Layer 4 of a small transformer language model trained on English Wikipedia (12 layers, counted from 0, width 128). Numbers have three digits each and are written without spaces.
In attention head 1, each number of a token's query is one row of weights dot the token's vector x plus its bias. The head spreads its attention over the tokens so far by the softmax of query dot key.

Query weights of the head. A number n stands for (n - 500) times 0.00088.
q0 (bias 0.077): 448492469446474448554459525503452560476500589584377586524527473663482518391357495433526447454456594593480572538553605676480490534553569537485392465634449513401697542565592480456587390625387535550729555580539483508669607445561525455549545341661473464370452326521514357584492508567479405440479624552534403543562755453361661678549534617630572395503484651454555463632363566429342396351511
q1 (bias -0.168): 348611582480617364473609445436444500276541491380603322555478632569511508592681506700475312451402545635665533645633569320444530414527528551424449394513463492433594347526546599536397447463483577489552517478638473532497462564457524521489733413404477473375561464552577454515660489628514400529443386550314409609373575710588367633554530565559495575413458454446539321459591489617678551565596
q2 (bias 0.269): 378408677508526560518516485510492420414500680684569321402487561435607429656534580469482465530526468610497546519458526510388528612612537500299427538549503573549513469483635579583459608468695515537601387444621662689409437500533583615513508469503554487424507476689511624389719378468556340354492437435602518385567327495596380610430399589415465408447524487436597440485697490535607469546551
q3 (bias -0.370): 515422621441594537485373542548343517644601534713386469286403334420587350548535755497438563435638521571579379350569494437566485598433440370391657370619411518553605560420565468601518266500497600473711533594442500392419642536523590675553476477390701562371237372331438469519589414426436500398562513598587439402619524465616396469339471586403452575473563506468620378568575497546533333392720
q4 (bias 0.203): 415296419420416543424375475456446610579531500595290609629500371545468458352474458475659446525626500417465513522387479536494506541354521490564439509534427382577558349655671603426526485545345506274565446515401763598580517479511400361692542474648613480497538564626626628311367460676570512570442553344464351520494402255545618550194462557509506337545467488477625662663471563469545350532551
q5 (bias 0.039): 497510312511547637391518441455522582525587305493620310671601493556641607575575402430425306450286335489460640672408528304401314534596611676497465454350475301352496517480411283808480735528627602687367351469500430779437543465487367454632612449592198646511585352561489461441576432454690543482554289610559513312539324677511613410682489350524589645570342567544417407419603583527496585392474
q6 (bias -0.339): 420466487503509574390481369435553676506425475634449355385606422417647652488482535569500535567527286666359824243563466454621566396586540490558459430506506506390456441406535476592633398506555406596548242544523464572316716608563542524418497313352643567351446468482490462562439545497497411424379552515633503385440534457544494358554546402300421754406263440376376721457384512479453281648513
q7 (bias -0.412): 476416607633439415446508438589340355433391567407536622573610646450407492526532403538657359724699436468418655582502565538451495489619462444564478730415715549634480505451478500603548445550663570508419607569555456434484415656350555537487467426625345433737520500473520327572367449578402430393602586679535394571567372597345442494492488448519490377666454519476505486543553521461439538580441
q8 (bias -0.113): 581459510409598435531426536522403610445589432636456382468427297791399623562584557493600626441503567524558459454472559563539396244667469503485436542574471459575652168726435412522326569541536482689576528348344597561379427619488518665472538222522351639641422421503451326543625390458519432384414615463672561482545343512497538657620578351494601437630707411488472472562503582455583608552317
q9 (bias 0.635): 385351706582416545458558688490631657622643619589569419565684467456449424553363503553368437676598483646503413207515520665509503523376330550497768565619585583438517526481589542500390404547351478424482310584216482568631532477538433335377560603456363575336473648588521480373536497405382493633299591365457526586567533464237470420541418332423547556517556294351258566653292430465423432451732
q10 (bias -0.736): 506445390536317551514405622549460522353545485521613608402634570563536393375685634585409259599605482438430494632503526336508289500626471522763585550516465514530465305519583425557301572465554533445643523614532558480530469367503469406542430464394539624478455513608435518711345539491356524648607488523655394561541500497547456518616358445491475506605572324556359534401550397475439574334782
q11 (bias 0.351): 573506494295474753625433564432459531636494539430465286430539425492557574506307335704515585371474630417520610460503350453452567485478390429503458601567576488417515677548439632488540456793423565562445381641503355388673471287389434463367560416292460390427541500640537497481438527446539592433442649465334755452506541488587633667485433459530660340497444523431459409651471395656458446503506
q12 (bias -0.410): 369503470593316510573573471647714567314516408519409450561503450512425519506597509493543479484367368407392288551410494552497515457507317500633554573453601414545288340544656554451545608603558441617449441625460411539527581389408515515512484443547300367622590583305541415566488392364453459395621597396537440497330494236287478333481526601621436590487685509563312231406536473470422295186543
q13 (bias -0.170): 688421541482506594558614475326481475527577470530634426482544647587545280431503619528538542294672696400597593539565483561595374625491400268405554470368488404603371357458440489607600404612323656374346456497543397415500650304486424444583459423318395554400521505543521482556500608557408376386440561483421472665381334486589586460349409426329616491370538381600450474523610444525316387571541
q14 (bias 0.506): 363440541455562338276562478617525467559561412441591532405433326566494552535491278418426549512494450271604572640569609586434657351546589428398621565557644531524506411549438494540416583515473407558509373422434512651434366517417519233433407542576444542411561479523625524418423376309588565512517648212362720561380466551471415269420497488474519566497580525452342529412425453461555491548683
q15 (bias 0.155): 480592407217600582558663603503514494463389500612568403483493556431519520503461530462526648527610731578529561544512477510632600448584295378691439629419358448383372221306419548324397408706431519454580540590691440535358465533405484343452324372547500775525545451503225628483310422409587459320552400539507490635423556510580349545503765510394572704690612695616441565636468620491503511655422
q16 (bias -0.633): 432457625536520473356530500554359639576548547393631471539404439541349344579713579518483470727463444423606714658414443391486517377592439600429456695595541448392553394525518511668525445506437684633538647404574632522511617488467561549452512321435361362355450602409405279451606438579544607390514485520425589566547420557520582434530380460604478512448486425579477417444400470379637506390859
q17 (bias -0.574): 492732420596388500400551572511433350578422690489393547398539580628532626449441528538636521619513355529489658582478524416622548383547637628513416463397687636585528484596311558476287626622500581462611522417523500596516537330542497524420588487494379468315492337551534601436473340559500517553567652603609434539508549559605441580500585584404363620392492630604497538591421342408578582535524
q18 (bias -0.417): 345622680527494455253497522455460581608344453700500625364388457511525463559559642367508522530545413460433478592480500659400567602454652615486337494621401511470471423454632508483531509445572571531415752566497375386451586606577533576500393447564576506589466481351424307600458550707608685544634473325520607595410665564390453393397396681529400611341506630419557455413456464451462647422568
q19 (bias 0.187): 398429645558370409503577374475510438405395395657544408333196318545494625418307494563259470468408497624557636561464602429651573312493541544619427308629395611655513444541564470596449559616500550509606609579386725476506491587605611372385497415601494406340295540571529449507349318382475548420360650583680512455402590408569510438510507530406698655582568485342550586473398593318563513536410
q20 (bias 0.441): 638587482477576702455550549555576479702340338363380332544507608655497477497459431497426515463602549389560673490546603445404491558400334451605556517430440703463540503432457641426367455549334441727479649493601396428603425529597594339810578645454610598649402617586340480600452493550474313230535643333390425401451306548490467500657278503611589390612477623630700551545575653453589337699500
q21 (bias -0.395): 437560500624552576599407598480436532568475394452347537676621601404296721522414449489513392413346296547695682507406523387624373520376631467569575452569544626636336337541297500632246727615308386553529550605445489468526713540506622395448470380677373336607460568286404538404560376196534435479350546689483484516252603277619442493497511398591427403598360581448667646562445465490527482507575
q22 (bias 0.360): 325722392487512458445462529512612503614536459548409506519531565515617429410594481638571600628661406231593665516385445500556397325217578513282478570509563515371541423456420530521663562531542503460578699569699404290559545537330360405591697494516545376351480509479474681759396570661535395481506539580346425450689577403384547577529454507372477432578417644566438479524408354467428238443557
q23 (bias 0.237): 525431479490478553307445515365517560380663562598280622497778401415509500634381574480384482454568410384518535503335324323515559638369690758460494666533633292652282506569624638384562601340530416652448484513500507642567405554381518497543542466555699568554668585553542523607641428474326559438407453390434668533445614407307610451539456530481473446442541497352396575618238436491317368559459
q24 (bias 0.240): 470399437696520320470444522476457391341390538570371528591585350600530510446433452529577400468390658653487445461620342507342292503554398713324590403615303399387503544442497579601381284367249497520176446514438525520461457598673409607556599470555524400678494374480291774266574716742624476395546514564524631481276476503469462429500649457363622517401554651414368332507321458497431377242529
q25 (bias 0.022): 442497460474576500469647468438407553592467427583507554529603544458482310561668465595623367655527712497446510432588636299583345503338615551299389567512468460455513550503708512672421773462386553562599556444451642554470626450371482503330509648478248576367588465509414433572599407516684388577488676445599812524554763494532617231446537595481515534575642500567292491494491446521528573454366
q26 (bias -0.031): 611470630562504414526415285392317496588649676608516386689383699693471373433493500504578415345434629624660198481639660578251511296750403390771584458433309437516462496571650486870358388458598436481430339428497400485489363418446518785489342442275627471488370455382550665480441258401435477485281343626411630529363534603492439469492508618692486590387467478475370378603514622754633380712697
q27 (bias -0.041): 536654486572741507500371363533686466497458652473464574442437603462267394373532563535618651428565658500526604329526552447516648418395609661445578473562503513315544530572442309399490655360510472477645358577379360455699612296519367355378557564359344481225500598393551530406444687301302537517458410660362379528584556455460319256629606632301553421724493420535411402448392430446530578490284
q28 (bias 0.179): 555468387682465612468396491642431478417394533574302593567513700360557503411593513373803559628644589521465535375302506510317548435351500461532477433506510461453403565509570528722601422333480450507554637684443549551525626419632559578598566503623450490423494618567661397603442182789487701436583387539500585789735474468464639476671608407287364503444406377468425577436409475634513368382507
q29 (bias 0.203): 609581673524535365433607445494549648371456497369592507443490647444333581524609451483432673500289497287408408598356571500717557665535487362475503590546636652480480383559376365494430409470388491269550722553653503579534509555738397683360520424573553519747527533660393497586613547620540393359541544487393770481685425564375729456386734665402552575490494554345416693548390478469510416376514
q30 (bias -0.064): 436471301385577493458559466347022527456583647563508449426536691397312367557380424591649422448405620523674699593557479664265573642531500364532661448298566471485515550483555420390573554543552490457642392290230485427768583607438355688608507559613471444481366390539555669397635596467617267743598331468339465360398461370467562422589554462803582360565429458458618599584438597404595742384558
q31 (bias 0.011): 682390168431353649377508667423473483474380489545536376546155356504532471618511727270737342717381683504414641527487277621437428292414504384493575129413459379446432460413428397351539382634408451596302537392273484493380518728603511602252611468358530532472399391391545575278460598481631697307561458544474475451358588558478410442636401550504434581314342589522614307457496465669422335353595
q32 (bias 0.335): 517391369465383413459169439586574481389382551503445591679647587687592592518461319355506553393495543593438473448547367439492443511411486567434406586489411436628383609458529492301527506686529333595531550748518324511639541550446540369604494628483537549650610567483558397553478425437312480489363532422600516495429386415412565576552596503672471522466467603620542364599454505554457455377518
q33 (bias -0.404): 597546458508515554546476346461710672318440328420714418527448437589467648480633513420523539409363482489573503446571487381428490441417464387424622415388413430387503477527439417420520640539413586456588422484440494462627630389390455512556531384566513513425540541449455627464557369556577575580508405595363568450537477386405505470367611391521375500657562586449583533426380542388474320318436
q34 (bias -0.524): 553619474475487522594585568595625520459313402363535411544559551518672535505505589421590591453557670640663639547613386545568404424630540318383541653397427598409655661608434492663435495511544485638570460468485633469365436495513646477420583562535486490463408581573470369630466481514430557522526559708548597518640405542398592428659432301669475574551548632412481437445492485571519497487517
q35 (bias 0.607): 748467507447421531497457264539503423518287735575464583665439521488602461446586262554599514594577589455415553503377518440417630449596582572541552385625500416635574611486618669506244455439427293600517485625400407482477442621523474537644390497549500438481550335693320630526599584488638404472562402380365413419384494701384405623385519494430497464329554277582521485411547483451598526512594
q36 (bias 0.666): 546561473515344275575497488512663425392588528606457357480413589568471522558391550458495552712505568680543457694522446431439553502469599412527460429470374649628399478547416538415697466594575481527394458515434547562512495562647486606397411529402670343471491484512609543631549485470450515424404549517507609455525461548460475513546339685426416426423574543440539515447569325453478537495439
q37 (bias -0.558): 417413423475614562409606533433422415428523508327506500511563470617621421439484517733481378632732525576402530554394514484622542457535437559606419665477367387715606503523598398653643524552435585318300440429623564397589597448584448420529473511519589569605480550594609608428538620558600410450497517513443353443398397433619456647553480337505374413550440616574549449561432453432638663481427
q38 (bias -0.092): 478490556639593596273543479471442288634524382642611559655339490476618657455629396571487406503582611562460479543568522701561478510364590403447549530334510475497379506336638435611556347536550564586493519616503381282568485653438380570662377403624444528719520295623345362816643470343536404474534453586564398540520471704409490647586411571429315554506519432653618380513559518751477675369386
q39 (bias -0.494): 384467383525491416370491531536366480277547368395402622515515609382573368381571567411628497410527592278669556590402446545517515515561449568553402642395491384434377404506602433420532533597472526356569705445453465483520694365376546434617445602521448579545355486536485586363336478420677454543659478443428442597393398273576485397213445681279736503500348529450536640591431474483387404403523
q40 (bias 0.262): 458529588497579537589460421481686396632388483510528642664526523608425464372395320507551663607300618403541641534403346497537418468610305458579507400500586571476470623586304663391434668507365448610600549556595521506599394416566603305528513658434470303649509566420510692479506637659493460510712480352548416404372506316457566598430687674676558613634745431440671747579506562367359538715538
q41 (bias 0.111): 432550380534480500535445475630313593533325537632562421598407581429517530562433464547677435386462467810381565605450447381548366657658664458357698365640500524488451589421638382417500360271572582542395419717497487486549537509578494580390392477363399663589576403682521460544521472631406672264585594500553578420663452573500461525592490660446545563479547520407405544252523443474600401497407
q42 (bias 0.494): 509427415455483445572464599350460514545512709368386390632474397773582456574308521460538494476366559475486484518492514538367491520587666491386318455582393523482635584379323666396531288485412522348349459518393547610480486637556615361585329514346512557472529440284602625407387536667447521548372436425581511458574451480391571397659709629421671456580483574537459558683522497439577541483600
q43 (bias 0.532): 648516552249508514377234437463309485432478511541427535357441293643435479412453597548373401525621473600557649456542452439541539553503414471521576500626530609678631537404478394598461545527533310543535545392444346611602417673500408513406567560552541526429524401692481434531497467505383486541542536603567505536587540576535413636571386416433543492441527479331441468340603577518495520617336
q44 (bias -0.348): 599473657359442626468588533541491511476491497555632253243294446531617459558643464425600579359349491643408736488534412400472506535613506506578464655481379418540533491438412529500647512410580387743341509730565383425389563633363619393336482425530658390386430547567482394572350476500440607506520655427603634427470568538452666475552589403518475636560515534468429345332625403645446566488484
q45 (bias -0.069): 500612635484627186472350579593473556541536688401398728452575478559476562500574443523281396474613421530594704364431698618565664559394466568433554647553560713455660640415564596497467547453344305512585631403383304570569587671617539491488663542548442561520583532525545274477398433398684433638439402519484449429487360573652497513410633277393603475591478434385469626549620473431547593658584
q46 (bias 0.022): 540465459461447447513503523374543549594651450550412624483505448386566343406521486486471467511434478596511406632588535643230561578629430383513680697378508516503489538467492476363571459454511567497533443475395609282503346462495310606579290468652525497468488442463375245537658578453459313567341571484379482484368433492478514441503538511445533573623535453389600631564508573529563622635436
q47 (bias -0.387): 497614448408565470563559491408449657461537151543396578549709506579515691443673639510509603553519351428503538563351677386458469487314526745609500477572513475305409246747454445563633567404407491471574634481441313580466469379472436527307670426461755590340322577431556441493446339695513359412459557421332389479591592497471539573667483453423440433564500515447478487284436445463374309428541
q48 (bias 0.313): 339565599335519618399474438613442522462308567298553532576497302584770449516407667449489359462578543528649649441581446537362625492655560624444413362524308435467585611398374514429536477578452424580628431468558421511443379486360621544464629500451480427546510413517582500485562479419642653474450440537491550644604693469552503479626564494486457238514438500544401585573500462574526762614377
q49 (bias 0.190): 418625626459565572764248516605412534557497659449403598527386540535426268447458319574484465469493527464497171651506543549572561533504424543747669544537324381479711550575561420408361576644666572576507410453220440445589615477404455532490276552689333701507488399500592354525401599547530510653280601388480394351577503536591520576278660434530563477443556584739599631481481436627544610494304
q50 (bias -0.617): 487427561555510559513291723441535554510623704469587618452473567614722443653615601620553300545640486500697533441623553719392653219627307464549558380415371480545534394626565516490348444446583478497471407419607589277407500530397436456630638396588445363500342485700572616468269678357527445418552531464556375573476503575530683684603557451379450517530616794435410605330625484392571343363471
q51 (bias -0.401): 503483551743533510480438294460396602274486486593409544562490608628344604487596714372573468382530480507630361434420177427529477473607379373362431245497507477479521517475428481703458470466269490577500524602512814520307503544681768622601507490548431352403629593606552428532500510729486559428306602384640299516541557480401500619486407312453462477425630445546550596539254655368303453320453
q52 (bias 0.355): 697621477458466640315519536508638431448469649506561568556639562377539430586431707449708528416561432361450347464424524411418645666468627620371439564472450355534605401569511591468490484448396428562675632416574569563526482435560443428692465552388411518549456460521425373551447683533533436386447449604562469392443411563424538587372486284391579495560535484668495628540547518567440428497610
q53 (bias -0.116): 392424669582584394487483463631299500419618510262859554439400656591484513488438677364556547555380581783615666435544556533453622408338500353429470391509500477558419441641415398448413566410666481705565596460576489442551481474592703245455477648265483568461609402409646476447667609412325561615584285614414561655570526396323534448524617507453600441420378554452536458539351557712801532535589
q54 (bias -0.664): 514245548598525614496609383841449372530508810214564522383459577462507211497496437523482535439471515480401652348481693653531418547543375476672664545517511493656421536580316316504468467397657639409388357386433519663500493737511504353414434472399639511676416351749459493302398436414325639605486488435387726472448351364782422572428535357647306358537424298397577250529465525374526664621284
q55 (bias 0.194): 484454629551375473532510600709426556476257561493855446534447653572347662370500430444539563220328366581474536565634513405252506497465365729377382286422632457425382457531446436392458497490610390629467407403646461647652618391490354440185603426540612468546364491399463520640539541493520378286474407477543443595363349481734527552408320403503416638614559449429516337503506551430366391448433
q56 (bias 0.099): 434378619414368510464524306579504371568395436435439642633393467532596633453451587500415415644672635383191547569403405414150490444461550691506280285503595503607480441742544727543277560473334541424525649426591405545538779540468312475500460590341452360528579528376585425525579524588243640558568427355550526585507365510406456576514422654557585447332398471674464382438465401487490514451496
q57 (bias 0.056): 608507589584281468507385462665533506660639281685371593440349647545312680618209438316527439810627562438563263556476503591539490632471599448643542413404469571518591558590500533335424463476308390330519411541362467685405428442625431558517267431486329550646705421641630514489460741396607451570660496426547470445445469490324576564609431385616268510665470477715361574403487408555579507493350
q58 (bias 0.068): 699324573387586397583333380504568473507548511311442612756557603446425404374570400646475466599444478481641577636522707500483365553628766711628486413580399398500515525473340531570318549596378665588247507721399440558436445539391616493552386641558366195898371441374536638387525464457655613587351533374479384355590373330453684574573648362571627465779584503345556532614439500439622663379595
q59 (bias -0.015): 388647336678701682395475510357474484517540465708422584291344386500347634426693542547354732571581374714513481489506558343467490725412600496278353532497479452675841442649535556592674442361514441744560555465582558560428616394490569677550621236451447560467456503500394507485650666637136405613523500582620430477632507655497451539602448522465412575674367473477408449409421487507486346386441
q60 (bias -0.157): 480509716303531728494295326564459614575405422473580488394468544511579506450419627416683519521466533522429484667495459386422534451699576494635446491514569547400575380730464441686366494273497486368400336571492519520478441404616525500514659571473488451365471579483666590413660322578473482545394537703325514603399500445595390378617462509450511427340427690326532532557472427545438553431632
q61 (bias 0.121): 442386731353503519497519442558599529384273500484507299353341640506658602393527491523723291743515415553410618558448528328450593518467528637606472392404317365516437472503535548445422392375468509454459642509389645656746709540390699529518407449478529497599590635597427598595417503459453395513382451546466452515503411530447824465652546516559465398491531425485506402352741447512569371515497
q62 (bias 0.132): 276666540445600434716644434338624301466444551596417405562524490748655527469441615535606750428523446554497504535471632593446474441617617482301480654560476265375681527440630625500432600581726484317496440604555677442573555460612497513500396723459623585600427534562339405454450753456381418483721535464663481344764513624429544583473711324554563580493427351422596569549500375449527254542521
q63 (bias 0.068): 562526660486459493307301441312399540503328446577383410443612375528751533574548401372523431446635443525440489480598588523553350669427523639388503335463557467629614477639446443526376373530555438516568493493380664465513472683298591688407493551403470522588506439403500577410506547436183513850487637542572459688493415449706803500567700434592773497676555484570474503561383336594477651532514

Each question shows a short text with each token's key, already scaled and adjusted for position as the last token sees it. A number n stands for (n - 500) times 0.0022.

Then comes the last token's vector x. A number n stands for (n - 500) times 0.0082.

0 "m": 488533412615591452460453464600499625506372507445404399413622799388186649654615722312406464605517466551480409491433605530560370634603452520555498595598421434219594379342289581419463622433547407
1 "a": 473500467609603466457515445569470644503452572443477463405509741320155675628620705371428485601517471499475522556440605463598477689525418516560528519658419473226623401392354593416444583457536381
2 "in ": 393493518443617495486487505589491632472419547515355357403569679361268599572647690368490506559569544553440461595554474489531306564572372576520417617580351367366554360326246615500493598543490375
3 "7": 520467508550577435504306401587441576296374659547424354401531622354258551578681647426431487525433471503392533651341521426396506648589508599485504634588402269301569356336282580430576504418552332
4 "5": 492483649504548487505344392526439572380336617553406368374553659393157509556699668337472438514463445458381484720435520399479448529596430559464461587602368369297584481252285548423506502464556338
5 "0 ": 574505693496427544550445465593485604474377602567398373336580647433264567642612744294418497537462406472395387705479469425457379561641352534526465665601385379279603433385226541461541590554522320
6 "M": 415603540345420640446385483619366643399404593434337352367556679370232629675632631331430503612481501439521619686346542388596487706707455521489421663599437396279666408321231517394563572438588386
x: 577439559578512693448308363587419709507580424531734275497473621454419477349540665641496456588388479394619399488558454406425389356576581395351465602582637406523691597710541605444527668353310461549336733479573386465569520508743505510617273489538599432439458812489393394567543555527550429343446378531497441465381359553223751470500522450514663531485440711537519500549515618605494594428587
Which two tokens does the last token look at most, in order? 6 "M", 2 "in "

0 "d": 513520388619569435472368513509506544522391603489357391350627668448204616621623557346488574482524399455449417474455609442553449590600405504384422584591374408260609423349269591435452531488507399
1 "th ": 467526408500569477488369521524513673472402609484361353364603635450310616622654669315509524481524535496466510529553485486431406626620373509469401606640310394379596393366229556539522554484546343
2 "of ": 523474474502673500497316475666413637432433676555402453395526666382342529569739629363501505515471518555419514571425459457470463689565479575497398649611347334380579352267257552468587558537542281
3 "the ": 514450480520587461384423543738447688425448671510384466388527733381288597627690609344542451548438517479485511622470524449448516658690392537510388666649385350403599360357265549456589539539566368
4 "c": 465443543502539495472299474700374605463350682427363378357538605434289564559597556435535565510449628490406652671369535398535523697618475497471453585608445373304603358309239537430544555430582452
5 "res": 491462643472469462509339443714392560421358582497440453418491607389242481625687585355507411527551507452554548622394517330598487558601448622520538531606365364274517374333272616523602547412521327
6 "t ": 523484620508517479541327446654373589572400634517382364374555607411341606700667650335550541451419446466579395632518424443489474633659455577432432586612394412298514395267259550481575456495551333
x: 539606564357485253461435603516503603571573400505450202542691358515345586496351412620365508443352491677556498581368583435518582597498501428486584357838660699362710627429524553392546504552425279544348547433535400493563382673558546529603367664509738520445710472516475524617661696457494555426621501407601640388523489739441504496664547490387550498477572349539280559276471606608504460569334
Which token does the last token look at most, and with what share of its attention? 4 "c", with about 80%

0 "on": 365613408557726431504360522604342562490508496429331370368566632319223684568732639341436482502539444560472426507448610483606444567511394429408547615673490518245561427362315563467540554437514346
1 "d ": 490522391436633418490323541563444557449419611461363325431555640360258585641692657269413501527509526546405538483542484459457402619582411526440390614543354411324575374349233552549546547552467391
2 "to ": 514462461511654464460389471678430617510399632527485403406569651383340636524714617408498507475514485580384491567441440505482398682601496601488398669657323323318579363352271515445540531584495402
3 "N": 618423527606598457491328553700380676346383608479348375322504621383204601584668609363526470522439584458429713667253536373570432734647408564453409600605449450249639364358232495420561514426600409
4 "ew ": 528416591471572449473352530674395621466444520454393422353448619410298565585709660283515533583592561429404585678461437362510481646586488482472398532645324432332636382400279557395565601506536393
5 "Y": 447589560454527523493283518639365640377460646512391407360512676400204593576619690343473432642503566367557673638297454350622510609605449494482546595632449519266657369383281569493517534413558389
6 "or": 341534582426444491455451502572399597568407604338373358422461604336187596566649591322518490464544565371557651652380537406614449539579415408407502596592349506321660446375317607509469631445529357
x: 651451610435259582418502485563323474545512441506394193458553560303589495442415329485525392433390492426506499545879461646369474512551765516409445573233451651464570507682550569486374516305451602665352503456652578515392235670630299545542401522329535370437664673414467713500576378395483454506480655577507452410532559545419597500596442377526702614520452597564555551464324514569793494608616
Which token does the last token look at most? 5 "Y"

0 "ol": 400547410541618435476493532538432559564397484397350415434561687313253670646614683363442469396458519533513510493492582471544423561534315513448522658553456503238488396323335622469463628498626357
1 "z": 522437475543635441546491496549444501539444551450364339450618624488242660625651695313531450421526470599504484469394522469595552552577402457408396619558447484294551398319423558392446540461535369
2 " ": 402528496434616467469394511555473583444368594509368372449592641363279597683589728283456495543527551528407474586511472512503379633612448528481397645576391335339600318335237531510503520554486425
3 "(": 479445530461647557503432422693438606379451662527369374406515628387358543546645655365520514577495517471393532702444393441456506650547406486472372705640394247337621350313281514473494535499569336
4 "198": 512469586475619483486291490610363667366386682464417362336601604402196541577634639312398466447423502400385565705388399463498447648551339574434622585601429330234639335342313523451527525421556359
5 "3": 508571701498494452474367428538398514423358582559357364366556662413181556578685565369483434469406488440502464723488517368509460539618305503414447663578415389251656431239309516413526565438510348
6 "), ": 518510600533486586492425484659418620472454649562352399409556628461401623678715668312581555507496527521521487654486456460444435562617392559490394698591297327333585339324339444520522545562471327
x: 530470487465375445372491622570524575562643447398519289400586290434393421397461583666501557402391513445595552577454676356514528401496618412474405653513567499502858520321482547462468586600413486475361690512655452617540464407458445324467654650414658635520385560483380587485569823596483710346521416420559651427603306486513522411801630452309636476490406409604441536660499573528590282627433
Which token does the last token look at most? 3 "("

0 "wi": 390552430566689390473418536569501584479359542436342454341544590322209538590681762410501446510545431538456456415439601561525543685554423438449501695654416459241577330333288628497583565455503366
1 "th": 437487468601625553566310491547510609526402517483373430361492576505207641643651758381543489488507407558463534513499493529545553638566407445418407616721344507343588382295367644487512537448555320
2 "ou": 462391518549625438557420552520463545496427499459425431489548619374240587546749683431505514595548382531398531539440551425555505656516425634475429538678397441297554347322314598496535595445478353
3 "t ": 477441544439662458527353513637439567487445589467376413407543633424279633654695666338475557516521474566380468558527427512491440673561425541449353581629407406325577356315301534552551560535491377
4 "b": 511418482574529506482346481686370664392370595451407364385534601410256557591659540401455571500519587488435687704333630423503490744624411571448425682621361407251654306295217585444534528463570387
5 "en": 465502546550503476415403453683448639477502492456341408396417684314308577592654671295400501539575557387496607636403592381572611571581439537372564551673504378316527385361376654333562568448562353
6 "e": 429545602474498578434352454494366581509404561445317456389456575365322629659747616427438494532565532475497570672417567409556523686535494433467357641652538414287632398346396492453511547358484286
x: 522588660453396543414468550623498279265474463419492451643506602415473526517345398414182317443512683670623487672542578533357506449376658490474634386654393567593498729638469689544463637376335420704354547543622479493381319433521364445430497622501469598486374524479514656487345491461378534538612580605551394544493146366516628482259461360362387255553594437711450483444384475576427464360574
Which token does the last token look at most? 4 "b"

0 "un": 388490381593652513537360527613414517498488462468350338289563619359241575584656683450457447529472435499441443490441608477499465648489333436361439578624472486333587400420313625535604565373473334
1 ", ": 500514417499646476486368501592479615418403671523387362406575643430319597653700701309499531531476523475434488521484434513452363630542466546455366604591306370357549349348288515558525568535450398
2 "S": 562447450626624396510286489655405689324421623473335362375549657341219602623676572400494498548460449490495643549283527437601457706642475565439445628562415351295604395380245527433585588465585352
3 "c": 574479536553541482440299429578368577545407564413381400333531609440231556624549612424576504520537590531368657611462555459582433664613464403480461624571404479269671375361314511471521552429517468
4 "ot": 525361648563539495481372364669365610585382452506436457388520596324218563664598538340501478512460549468395492646418578547546493498564286387432581584700324491249709409317367608455463558465544330
5 "t ": 516486582406596480558301441656383593539385611512412421417604626414326561682696658372541510501500473419521403660547384422555461674615446532370409625583368396328611402233291542533512503492510353
6 "w": 382618649436437565444329503709424626405385602484353440344574668363227575562693636449424532518527432469520622669296542321517491750632415557460472666580413400286610269256231523427579605408548408
x: 495462567531388573626433441771483562482388349489748308387494461380459608504404513623416244394479630566532340489654550431479387471215652474367566569553550394362666340589520434429535571474617419562513732459601419375539222509592433339655267602459527533425387677671428497506285686427621274358463359431544409638485432613427488517459584528385469541405488754539387492641634472535463379616458
Which two tokens does the last token look at most, in order? 6 "w", 2 "S"

0 "e": 487535409503632471514405560476440502515394532414385481444547571367178682613717710436504438492592499607496475496461631442602546629573431543510447532628514489266646433396370499465486607486470342
1 "of": 529462514465629430530407579538440531477338493495344457453511635302224665592683595410555531473518434662476536572500559464576433572601403490415557585633378495275577468273339631435539620489478378
2 "f ": 430456504423603442533382557591459559426422582500384336438615627421372580636685669326494534476514501555407508517529426473499389603608472506437376632561343387342504416340309587479578545505471304
3 "P": 600410475548574469478338478664401686425401570443363352379604643343231578615698559409483548592483578511437695683273526402612468683647450566428423696582430410289634351313237486434566532495621348
4 "ev": 500463585533492466530348510586407600471368540431312439395458688375236666612756625378470407554488612438479598614368603411586418697685422430416441652596401445288600425281309578453548528460477404
5 "ere ": 512519565432550514587357503628433665491439542472374401493539622405350640608665680259513481526554546374523506661529382400566433535602313584511419607652325451363504410252293581520580550477533321
6 "p": 433504594403391624462390484653382696417383562468325365435600670405186622571679552438451572549488405444399662642333506371541535641644444565442458686538413366345608263308247545436473537506580397
x: 363638470528377621548463428511467464478483540648753373570521312321313612453648634725421364498406686356614455508589579516508446372434639328466529521405562452412769433599723464380465676455493567505481706381629451476467497425392640407531237558547809565475388679524307498427407542549670332437703429452509307550465429399442615552583499408478566565372438738575531471434463511567436335609339
Which two tokens does the last token look at most, in order? 2 "f ", 6 "p"

0 "8": 554449348453711555533396382488487484501365573502400383430612651399146536575648721355487472525456556551417526512519508470581464562557355531429382642578406379244606426298283534470471503484461376
1 "10": 473495404532691480496385456545466548439353544469334367401632713383222540608639781325473404541516521514373492573439500463549402552565418551482427687566386367209658443337293546404514587502529314
2 "0": 425408469477656482507405444483482494433351577481383383402594647439118549570637716316439445556427542481308472605436483388555449524581348536449409639576335352236638438296298586438481538512500307
3 "0": 429443569491618498514420439494485480449353567481369383403601645435104551574634715313437448560434461425324463662444485384547453520579341526452413652591337358240646438292305576438487536521490302
4 "0": 490506650505554518516443438507494457478357569475363386403610640433095549588635721317441445567449428407387456702465491382535464521569334522457427669608344371247652435293314566440494534531482294
5 "0": 549572686523487529519460438513494449487360574474363385405611639438093548593636725318443441569452452435488460710474495376525474523561333519458433672610345376249651430295315563442497532531480293
6 "0": 567599661539421533521478438516494444494361578476363385407611640442094547596634725319445439571450516504593472694482499370514480521557332516459436673607345375250651429296316563444496530528478292
x: 519638628450488584495457615595367503680519534559532391602513317382472551107477484543472566585350713280664619358528417564453613499444599439251465528604444558397674632568408684422493484567406510605502388439464370637644275487434523488524319534578601552398448655645594632553376359374518371489439490426539793438645374394221669417505549569438518453582556582625385528716257662460478414592525
Which token does the last token look at most? 1 "10"